Layer 12 of a small transformer language model trained on English Wikipedia (16 layers, counted from 0, width 64).
A neuron's activation on a vector x is GELU(weights . x + bias), where the dot is the dot product.

Input weights of the MLP neurons that the questions are about. A number n stands for n times 0.0054.
n23 (bias -0.081): 20 -38 30 -13 -25 -19 -4 -15 24 32 14 -8 28 5 37 0 -12 -38 45 40 6 -37 -3 3 -2 55 36 -81 24 -8 -25 9 -2 12 17 0 -30 3 24 -27 16 -52 21 -18 -9 -1 -51 -11 -18 23 -9 5 -12 29 47 28 22 11 74 -24 28 23 -53 -31
n50 (bias 0.132): -27 5 51 -30 33 33 -43 -8 -37 -29 -8 28 14 1 -17 2 -7 4 15 -12 9 8 -17 30 -16 -14 -19 10 -34 11 -28 10 -1 12 23 29 -18 42 -29 18 30 19 -9 32 20 18 -28 11 -10 -16 -19 3 25 10 0 18 -18 30 -4 -5 -15 45 19 34
n66 (bias -0.076): 0 -26 16 52 22 18 39 6 -29 -6 21 -18 3 -11 -13 26 6 6 12 -41 -2 8 31 -44 -19 -32 21 -2 -18 -11 34 -19 -20 29 12 -28 21 30 -36 -28 -32 -41 -26 -3 -24 -10 4 12 -19 -11 -29 -2 -8 14 -17 -4 50 44 18 1 -12 -32 -41 8
n83 (bias -0.027): 0 -4 2 0 -37 -9 -19 8 30 24 4 32 5 -8 -4 -4 26 -35 44 -40 -25 2 7 4 7 68 1 -7 -16 41 5 4 3 11 2 -5 -23 -31 -6 8 24 -1 56 0 -3 -5 -11 -20 10 5 9 -37 -11 -57 27 15 -29 -30 -14 4 -2 -19 24 41
n101 (bias 0.033): -31 0 43 -24 43 15 2 44 25 3 -1 6 -15 -9 27 23 -41 6 -5 -73 9 11 -31 11 -3 -2 -46 -10 35 -10 -26 -17 19 17 5 -18 -15 10 3 -2 -12 27 36 -24 -18 -26 -24 15 -2 1 3 22 12 31 5 -24 -37 8 7 -8 -19 -8 -30 2
n155 (bias -0.078): 14 8 21 -18 24 -7 56 -7 -38 -17 5 19 44 54 -18 0 -16 4 31 14 -43 27 27 -32 -31 78 28 -21 -33 -32 -29 -24 6 8 -56 -94 -38 17 5 -26 -23 -19 13 1 6 -11 -17 0 -42 -8 -14 -6 10 26 16 -23 10 16 21 22 -24 -42 8 -28
n166 (bias -0.116): -41 9 5 -18 21 -1 45 -16 -9 36 11 39 56 -6 -21 31 1 -1 -9 -29 3 -31 -21 -3 -56 39 -4 -25 13 -14 -24 -1 32 24 2 -31 -7 33 39 -8 -30 -54 13 11 -18 4 -30 -11 8 -1 -1 15 -24 -1 -2 25 33 -33 47 2 29 12 -61 -16
n179 (bias -0.024): 38 -1 -37 26 -63 -17 -35 -22 -23 -7 14 34 -5 -48 -9 -53 43 -2 -5 14 -47 -11 82 -31 -12 28 -1 11 -33 23 38 30 7 2 -9 -15 15 10 -43 1 5 -35 -72 7 -45 16 -2 -16 10 37 9 30 -21 21 19 15 40 22 25 10 8 18 8 15
n183 (bias -0.093): 29 -10 13 -12 -13 -6 10 29 18 -23 -7 -17 40 -41 -30 34 15 11 58 13 -18 -9 -51 0 -45 -15 11 13 -32 -14 -35 3 4 -21 -26 -40 -19 24 -16 -15 56 16 24 -25 -24 -5 -32 -37 -17 40 44 25 29 32 -6 11 7 14 -24 52 16 -1 -34 6
n184 (bias -0.139): -35 -2 -8 40 -50 -44 30 10 17 -17 -10 3 41 -5 -65 -3 19 -42 19 -17 -15 -1 -27 -7 -29 16 23 -10 9 2 -35 6 16 7 -31 -4 5 71 -45 36 -11 0 -15 -14 24 27 -33 -14 -35 18 -10 34 48 23 51 4 46 -13 30 39 64 -44 -51 -14
n199 (bias 0.001): -11 -6 1 17 -31 5 -9 -4 -10 26 15 3 20 -16 30 25 -11 9 61 -1 20 5 -6 10 -27 23 5 -9 17 4 -5 -29 22 11 -13 19 60 -14 -4 2 -16 -50 -42 -21 -11 -27 9 12 -24 -6 -23 20 25 30 -7 4 -23 -31 -9 1 -15 -32 16 22
n200 (bias -0.112): 4 -12 -21 77 -51 -7 17 19 -48 -10 38 12 6 -3 -12 -11 37 -12 -12 -41 10 -6 -18 32 -12 -10 64 -21 -1 23 22 1 -20 -52 17 -13 -24 -44 -56 8 57 -12 28 -29 -40 8 74 -64 -2 22 3 14 -55 0 6 13 24 31 -16 3 -7 4 -20 4
n204 (bias -0.001): 8 27 21 -19 -13 1 -9 10 -39 -1 11 -9 -13 -19 8 -1 -22 13 29 4 -27 19 0 12 -34 13 -38 28 -6 -22 33 12 1 -26 -6 17 2 -42 -1 37 35 18 10 -11 -47 5 30 20 -36 -41 34 -18 -1 29 -11 -17 -30 18 -15 10 -15 2 33 -4
n211 (bias -0.055): 53 -2 3 12 14 7 -10 2 1 11 -1 2 -4 -6 26 2 -15 25 -5 4 37 2 30 12 0 -36 7 29 -34 -36 19 35 41 11 -66 -6 2 -36 -56 29 -43 -21 -12 -31 -12 30 -19 3 11 23 3 -26 -4 15 0 -46 -18 16 -37 -6 -9 14 21 7
n216 (bias -0.053): 22 -28 -6 6 -31 9 15 -2 2 -9 17 -26 -15 -37 4 -32 8 -2 45 56 -20 27 -20 42 58 8 48 1 -23 -4 15 2 -9 -38 -23 -21 -1 -44 -44 -20 0 28 -33 6 -40 23 -30 -34 -13 18 -2 -10 27 -19 -22 20 -1 -14 -38 -14 22 -18 -35 -34
n218 (bias -0.147): 7 12 3 -15 -15 5 54 13 22 -7 9 -57 5 -17 -24 -11 19 -10 56 8 10 -32 55 25 -7 46 0 -14 6 20 -26 -31 -15 -60 -43 -29 9 8 28 11 34 -24 19 17 -14 -34 -23 -15 -18 67 -33 13 -16 8 19 54 -13 -10 -38 19 -29 37 -39 -4
n224 (bias -0.016): 31 -51 21 12 -35 -32 -32 -12 -15 50 28 -7 41 43 3 41 22 -49 24 26 19 2 1 20 -14 -10 30 -20 0 19 27 -28 8 18 -42 -27 8 -16 10 28 -21 -32 20 -16 19 57 31 -6 -23 4 11 4 -20 15 -33 16 -4 0 7 -20 -30 -27 4 -8
n228 (bias 0.088): 32 1 -18 -5 5 -50 -30 27 -21 -15 45 -11 -22 -62 31 30 31 6 -10 15 -5 -10 27 2 18 12 10 31 -5 4 -4 8 -1 20 -22 29 -38 -15 -3 27 13 -2 11 47 -7 -3 -10 29 -22 -16 11 44 11 -7 -5 1 -39 15 -14 -14 -62 1 -54 -6
n231 (bias 0.003): 48 14 31 39 -24 25 -38 30 -17 33 15 4 -6 24 5 -30 28 -6 -32 25 -1 -5 10 -27 -2 -22 -30 18 -19 14 5 4 -36 -44 -51 12 -8 -14 -33 -7 10 1 5 -2 32 7 43 -18 10 25 -15 43 -40 -13 7 13 -14 13 -25 -22 -7 -11 22 -30
n242 (bias 0.018): 1 -6 -16 -8 29 0 1 16 4 -23 0 -6 2 -3 -3 -12 6 46 -19 -2 -25 5 -7 9 6 13 43 37 -24 -23 26 -34 -20 -41 -43 -11 -11 15 -50 23 41 8 1 7 51 28 44 -32 -21 -35 31 37 25 -18 -16 -38 -31 -46 -69 -39 15 -14 9 20
n250 (bias -0.021): -22 20 -29 8 25 -35 -17 41 -1 35 70 6 -64 -37 -21 1 69 25 -3 -7 3 -3 20 -22 -19 -12 -22 -24 12 25 11 14 19 7 -14 7 -21 -8 21 8 9 19 -5 -2 -30 -15 -15 19 29 -25 -26 2 23 -29 25 -9 -30 6 20 3 -17 -9 29 8
n252 (bias -0.181): 8 11 -7 37 -33 -24 21 21 -38 -9 24 30 57 35 32 -26 20 16 80 -30 38 -32 16 26 -30 18 7 -13 -18 -25 -35 -3 2 -34 5 -60 -55 33 -37 -32 10 16 4 -41 20 -30 -5 -75 -11 17 1 6 -44 25 30 -19 76 -25 -2 42 39 5 -20 -49

Each question shows a token from some text and the vector x that enters the MLP there. A number n stands for n times 0.1.

" 10": -5 6 -21 -19 4 12 -3 3 7 7 -23 -11 -48 21 9 19 -30 7 -20 2 7 55 -4 -16 -19 25 17 -45 -26 24 -7 30 -2 10 16 -11 27 5 32 -3 -45 -17 -3 -12 21 -19 -4 8 23 -13 -8 -16 -9 0 -23 -4 -4 22 9 -5 15 34 -4 9
The three highest activations, in order: n166, n101, n23

" He": -2 41 -34 18 18 3 -16 -11 -10 -31 -25 7 33 28 30 12 -8 4 3 -17 -9 48 -33 15 3 3 7 8 2 -9 -25 22 -8 -11 1 6 -32 -17 32 -1 -14 -30 16 16 38 6 -11 14 3 -22 14 11 -58 -32 -10 12 7 16 -27 19 -14 6 -12 -13
Which neuron lights up most? n252

" was": 2 8 -24 15 -18 5 -14 -16 -17 9 1 24 -4 -11 4 6 -11 -3 -13 -10 3 82 -46 3 1 -2 24 11 0 16 5 0 -14 -10 1 21 3 8 18 -5 -25 -12 16 -7 17 26 -11 -4 -4 -11 25 11 -40 -21 -14 -4 6 7 -1 -4 11 7 -38 -2
The most active neuron and its activation: n200, at about 3

" tal": -11 18 -23 13 -25 -10 -10 -17 -8 -22 -3 22 8 -24 -5 31 2 25 -53 -22 -31 27 -32 10 -9 -26 -8 -9 23 -17 -31 24 -10 1 31 22 -18 6 48 -9 -18 -17 12 -1 19 50 -25 9 -11 19 33 -5 1 -3 -18 9 16 -20 -11 2 -1 23 26 40
Which neuron lights up most? n166

" song": 6 45 -25 7 -21 -12 -7 -17 -32 1 13 11 -5 25 16 13 9 -2 34 -5 -3 40 -30 -22 26 -15 -4 -13 -2 6 -32 -3 -7 -25 -24 72 -14 24 10 -11 -21 4 9 -24 30 -4 -3 1 4 1 27 -17 -3 -11 -26 -38 37 24 22 -7 -17 6 8 -17
Which neuron lights up most? n252

" August": 5 11 -19 4 19 -14 23 -2 -21 -1 -25 10 -6 2 14 23 36 -17 -35 -20 24 62 11 -32 8 -2 -12 24 13 24 -19 -1 13 18 -1 27 0 0 -8 -35 -11 30 10 -22 3 -21 6 -5 20 -36 -25 1 -21 1 -38 22 -12 -1 -6 4 5 9 0 -29
The three highest activations, in order: n250, n101, n231

" People": -33 26 -3 -9 11 5 -13 13 -33 -11 -2 26 1 25 27 4 50 -5 -12 -8 11 29 -24 -20 -1 -2 7 37 -14 -4 -34 24 -11 -8 36 22 -48 -20 -5 7 -2 9 36 -25 8 -4 -31 -7 5 -26 -6 -24 -22 24 9 -37 40 -5 6 -7 -10 -3 33 10
Which neuron lights up most? n252

"\n": -2 46 -21 -40 -11 18 13 -27 -5 -14 18 -3 7 -33 -18 25 7 -15 -10 9 21 46 -20 5 8 16 23 9 -26 -8 12 13 11 1 0 38 9 -9 47 5 -12 -25 -3 2 13 -1 -4 -32 -2 -3 3 -41 9 -16 -3 12 19 -17 -7 6 -49 15 -12 -9
Which neuron lights up most? n166

" Jos": -17 21 -34 -9 -27 -2 -24 -3 -10 25 6 27 -6 24 14 17 51 33 -17 -36 19 16 -31 -19 -29 -6 -44 -16 5 -3 -52 17 5 -4 -8 50 -22 -22 55 18 -6 5 3 15 14 -10 -16 11 29 5 -7 -23 7 3 -9 -6 22 -7 10 19 -1 -3 -1 2
Which two neurons fire most, strongest first? n250, n166

"al": -7 16 17 -24 14 -14 -60 6 12 -5 18 -13 0 -17 16 -4 -8 31 -36 -13 -27 16 17 -3 39 -31 -12 36 -23 -8 23 26 -2 -12 2 -18 -30 -19 -21 -26 -23 18 7 -6 52 7 2 11 -5 24 30 12 21 -2 -12 2 3 1 17 -30 -15 -9 42 14
Which neuron lights up most? n242

"R": -21 14 -8 -6 -20 7 -30 -17 -8 -4 10 -8 -49 -3 4 43 -10 -4 26 -13 30 37 6 8 4 -11 -7 18 -10 34 -8 -16 17 6 -39 23 8 -14 38 -18 -5 -10 5 -10 55 -36 4 -16 30 5 -23 10 -12 -5 -49 27 3 25 10 -13 -20 -7 5 11
Which neuron lights up most? n199

" |": 20 13 3 -42 -27 -5 -4 11 6 -11 -10 -12 -5 -13 0 4 -9 -16 21 -15 14 63 -14 3 -18 -2 10 24 -16 -8 -47 -1 3 -18 -33 16 29 7 47 -16 5 0 12 -21 31 -7 -31 26 11 -15 12 3 10 -19 -6 18 -11 2 15 7 -4 6 4 -8
Which two neurons fire most, strongest first? n183, n218

" he": -5 39 -36 6 15 7 -7 -2 -13 -19 -26 5 29 30 2 15 -14 10 23 -28 -9 55 -31 27 -9 1 -20 5 1 -11 -24 20 -4 -6 -5 8 -40 -5 30 -10 1 -25 20 19 38 -3 1 18 -6 -15 40 -6 -43 -41 -5 -9 5 6 -17 11 -5 8 -15 -5
Which neuron lights up most? n252

"B": -5 37 -10 -14 -7 6 -58 -22 28 -27 7 -12 -7 10 15 26 3 26 5 -6 -15 25 2 16 11 -14 -19 0 -23 -27 -40 -12 15 -15 -11 -17 18 3 40 2 25 -11 48 -19 16 -26 -20 -17 32 22 12 -5 -9 -25 -1 30 -4 9 19 7 -21 22 -24 2
The most active neuron and its activation: n218, at about 3.8

"um": 5 17 -13 -16 -21 -33 -6 8 25 -13 1 -1 -17 -17 -2 3 21 -6 -13 16 8 20 9 18 -6 -5 -21 6 -4 3 10 15 19 -41 -13 33 5 -23 53 -4 1 17 28 -5 29 -28 0 -40 -12 16 -4 -35 32 -35 -52 20 25 9 -7 25 -28 2 -5 37
The three highest activations, in order: n218, n83, n250

" which": 1 8 -42 9 0 -27 -11 -20 -19 -1 -26 11 11 28 18 0 8 -7 13 -16 -7 62 -20 14 22 17 8 -17 -12 -7 -5 23 12 16 2 -3 -11 -24 23 16 -23 -27 43 14 25 -19 15 -21 -3 -18 38 10 -36 -24 -13 0 8 -3 -28 -8 -14 8 14 -7
The three highest activations, in order: n83, n224, n200

"ip": 19 15 -1 -23 -4 -18 -48 -8 7 8 -2 30 -23 31 6 -12 24 -11 -34 -8 8 14 -28 7 -26 -22 -27 -5 -14 -23 -32 28 16 17 19 41 20 -5 38 21 -8 2 16 -4 -58 -29 17 14 -11 0 35 1 31 -20 32 -5 15 -27 -4 17 -25 19 6 3
The most active neuron and its activation: n250, at about 3.6

" home": 26 53 -24 14 1 -3 0 -43 7 -17 -24 3 -9 25 53 -3 -14 41 4 -6 -19 44 7 -4 10 -7 -2 -16 -23 12 -33 -2 12 -12 16 24 12 6 -7 -7 -13 8 7 -16 18 3 -15 -36 4 -24 33 -14 -3 1 -18 -43 12 28 5 -21 9 11 0 -23
Which neuron lights up most? n252

"š": -1 -9 19 18 -1 20 -49 -21 -14 -16 0 14 3 -39 -17 5 -17 12 -15 -2 6 1 -9 -6 -31 12 -30 39 17 7 13 12 0 16 -15 49 -18 16 3 48 -22 22 27 2 2 -28 26 18 -13 -21 33 -6 -37 13 -24 0 4 -21 34 -32 -9 -15 31 2
The three highest activations, in order: n204, n50, n228

"ian": 0 4 -7 29 -6 0 -18 16 4 -7 -9 12 -33 14 12 3 21 5 19 -1 9 43 -24 -27 6 36 -24 -1 -10 21 4 -18 9 9 23 32 11 22 -14 -10 -55 -21 -9 -1 12 -20 -5 -3 -26 -49 -3 -17 0 -13 -19 -19 27 -17 28 -3 -24 4 48 21
Which neuron lights up most? n199

" to": -12 22 -21 -4 -4 -17 8 -21 1 14 -13 3 18 -16 -13 -5 3 24 7 -18 12 84 -31 8 -1 -5 -8 3 -3 3 -3 24 4 1 9 3 -21 -3 24 7 3 -5 7 13 5 15 -8 -16 -22 -29 15 3 -12 -48 1 -12 11 6 5 -14 -5 -3 -28 22
The most active neuron and its activation: n166, at about 2.3

" made": 21 27 -14 18 -14 -15 -25 -43 -3 7 -3 12 -34 5 -22 31 -30 -21 8 -10 -5 66 -33 13 -1 -11 17 -14 -20 11 2 21 7 -13 25 9 8 5 20 22 -24 11 12 -12 -2 9 9 11 -4 3 29 7 17 -28 -16 -19 16 -11 0 -13 1 -8 -32 0
The most active neuron and its activation: n224, at about 1.9

"d": 9 17 -11 -23 -54 1 -10 -32 25 -24 -9 -18 -8 16 21 20 9 2 -25 7 0 28 -7 4 36 1 -30 29 3 1 -19 -16 -2 -39 -4 39 -14 19 6 -4 26 8 9 -19 14 0 -13 -23 5 18 20 -15 7 19 -12 14 -23 14 53 11 5 -36 -43 1
The most active neuron and its activation: n183, at about 2.3

"\"": 25 0 -23 -14 -21 -16 -30 -20 -13 16 35 1 -4 16 9 47 -2 -11 19 -22 8 56 -13 1 20 -4 -4 11 -11 6 -15 12 10 -30 -13 29 -10 -19 34 7 -32 -6 25 11 10 -5 16 -9 9 -5 -23 -28 25 -39 10 -11 14 -7 0 -1 -11 13 -5 -23
Which neuron lights up most? n224

" ===": 9 22 -45 -30 -37 9 14 -30 -5 -29 27 6 -17 -20 15 13 8 -10 -2 -1 -20 37 -41 3 19 2 12 2 30 10 22 24 6 -3 31 23 -6 3 37 -8 -12 -31 30 -26 25 -3 16 12 -6 -7 -33 -39 3 -24 -15 3 6 12 -7 18 -32 17 -1 16
Which neuron lights up most? n83

" I": 11 25 -22 -12 19 18 -42 -3 -13 17 -19 14 -23 32 32 8 25 12 21 -17 3 43 -12 -6 -7 8 -23 -33 -32 -12 -31 14 24 -21 21 0 8 -9 50 -7 -1 -8 37 2 5 -17 -36 -7 -8 10 1 -20 -11 -3 -14 -4 26 7 16 -30 -16 9 -16 17
The three highest activations, in order: n23, n101, n166

" K": -22 23 18 -18 13 -5 -72 -10 15 12 24 -2 2 -41 30 -5 -18 19 0 6 -29 14 6 -26 0 6 16 17 16 -5 -6 -10 29 16 10 10 -5 15 20 42 14 3 14 8 6 -64 0 -8 4 -7 24 -21 -43 -4 -20 -3 -21 14 26 -7 -29 9 -15 0
The three highest activations, in order: n228, n101, n204

" March": 28 30 -45 11 6 -27 13 -20 -27 21 -28 -5 -9 -9 34 13 5 -8 -10 2 -3 38 12 -17 23 -23 -16 -20 -15 21 -27 11 7 5 -18 -2 17 6 26 -35 9 15 13 4 14 16 13 25 35 -20 -6 -14 -16 -47 -22 17 3 50 -12 -7 5 -11 -21 -17
Which neuron lights up most? n228

" and": -10 29 -18 -15 -20 -5 7 -23 -12 6 8 2 9 -15 -20 10 16 4 1 -6 13 83 -5 19 -6 9 24 14 -24 -10 0 11 2 -5 -3 11 7 5 36 10 -9 -15 -14 10 8 3 -21 -26 -4 -22 20 -20 -11 -36 -6 2 17 -5 0 -3 -16 2 -21 -2
Which two neurons fire most, strongest first? n166, n216

"==": 20 23 -16 -42 -22 16 -11 -14 15 -40 23 8 -6 -45 -19 24 11 -21 -13 -12 -12 43 -7 20 24 16 7 0 -3 10 24 8 15 -6 19 23 -1 11 23 14 -19 -38 31 -17 -4 -8 17 -22 2 -4 15 -47 5 -28 -16 12 -11 7 4 6 -35 13 20 1
Which neuron lights up most? n83

"a": 9 12 17 7 -12 26 -46 0 12 -28 0 -13 -28 -8 22 -23 -2 31 45 1 4 13 -17 -46 -45 15 -21 22 9 18 7 20 2 33 11 12 -4 -3 -3 43 -27 -12 8 23 -1 -15 29 -10 -8 -6 21 -4 -21 -7 -10 -25 -28 -5 12 -17 -33 -14 49 9
Which neuron lights up most? n204

"ae": -19 5 -6 -15 -11 -6 -71 -14 -4 2 26 -33 -14 12 1 -2 34 23 5 -4 21 8 -20 -15 0 -17 3 14 16 1 25 44 11 15 13 38 30 -18 16 31 -4 16 -12 -17 6 -41 46 5 -47 -2 20 -10 -31 -46 -2 -17 10 9 -14 9 0 -1 7 11
The most active neuron and its activation: n204, at about 3.9

"S": 12 18 -43 -7 -26 -16 -42 -28 -21 -13 -2 14 -24 34 24 18 19 -2 3 4 5 33 -17 30 23 -7 9 -8 -11 18 -27 -26 1 0 10 4 17 -3 60 -17 -13 -10 39 -18 11 -30 -34 3 8 21 -23 1 -21 15 10 25 19 -3 23 -2 -22 -15 -13 5
Which two neurons fire most, strongest first? n23, n224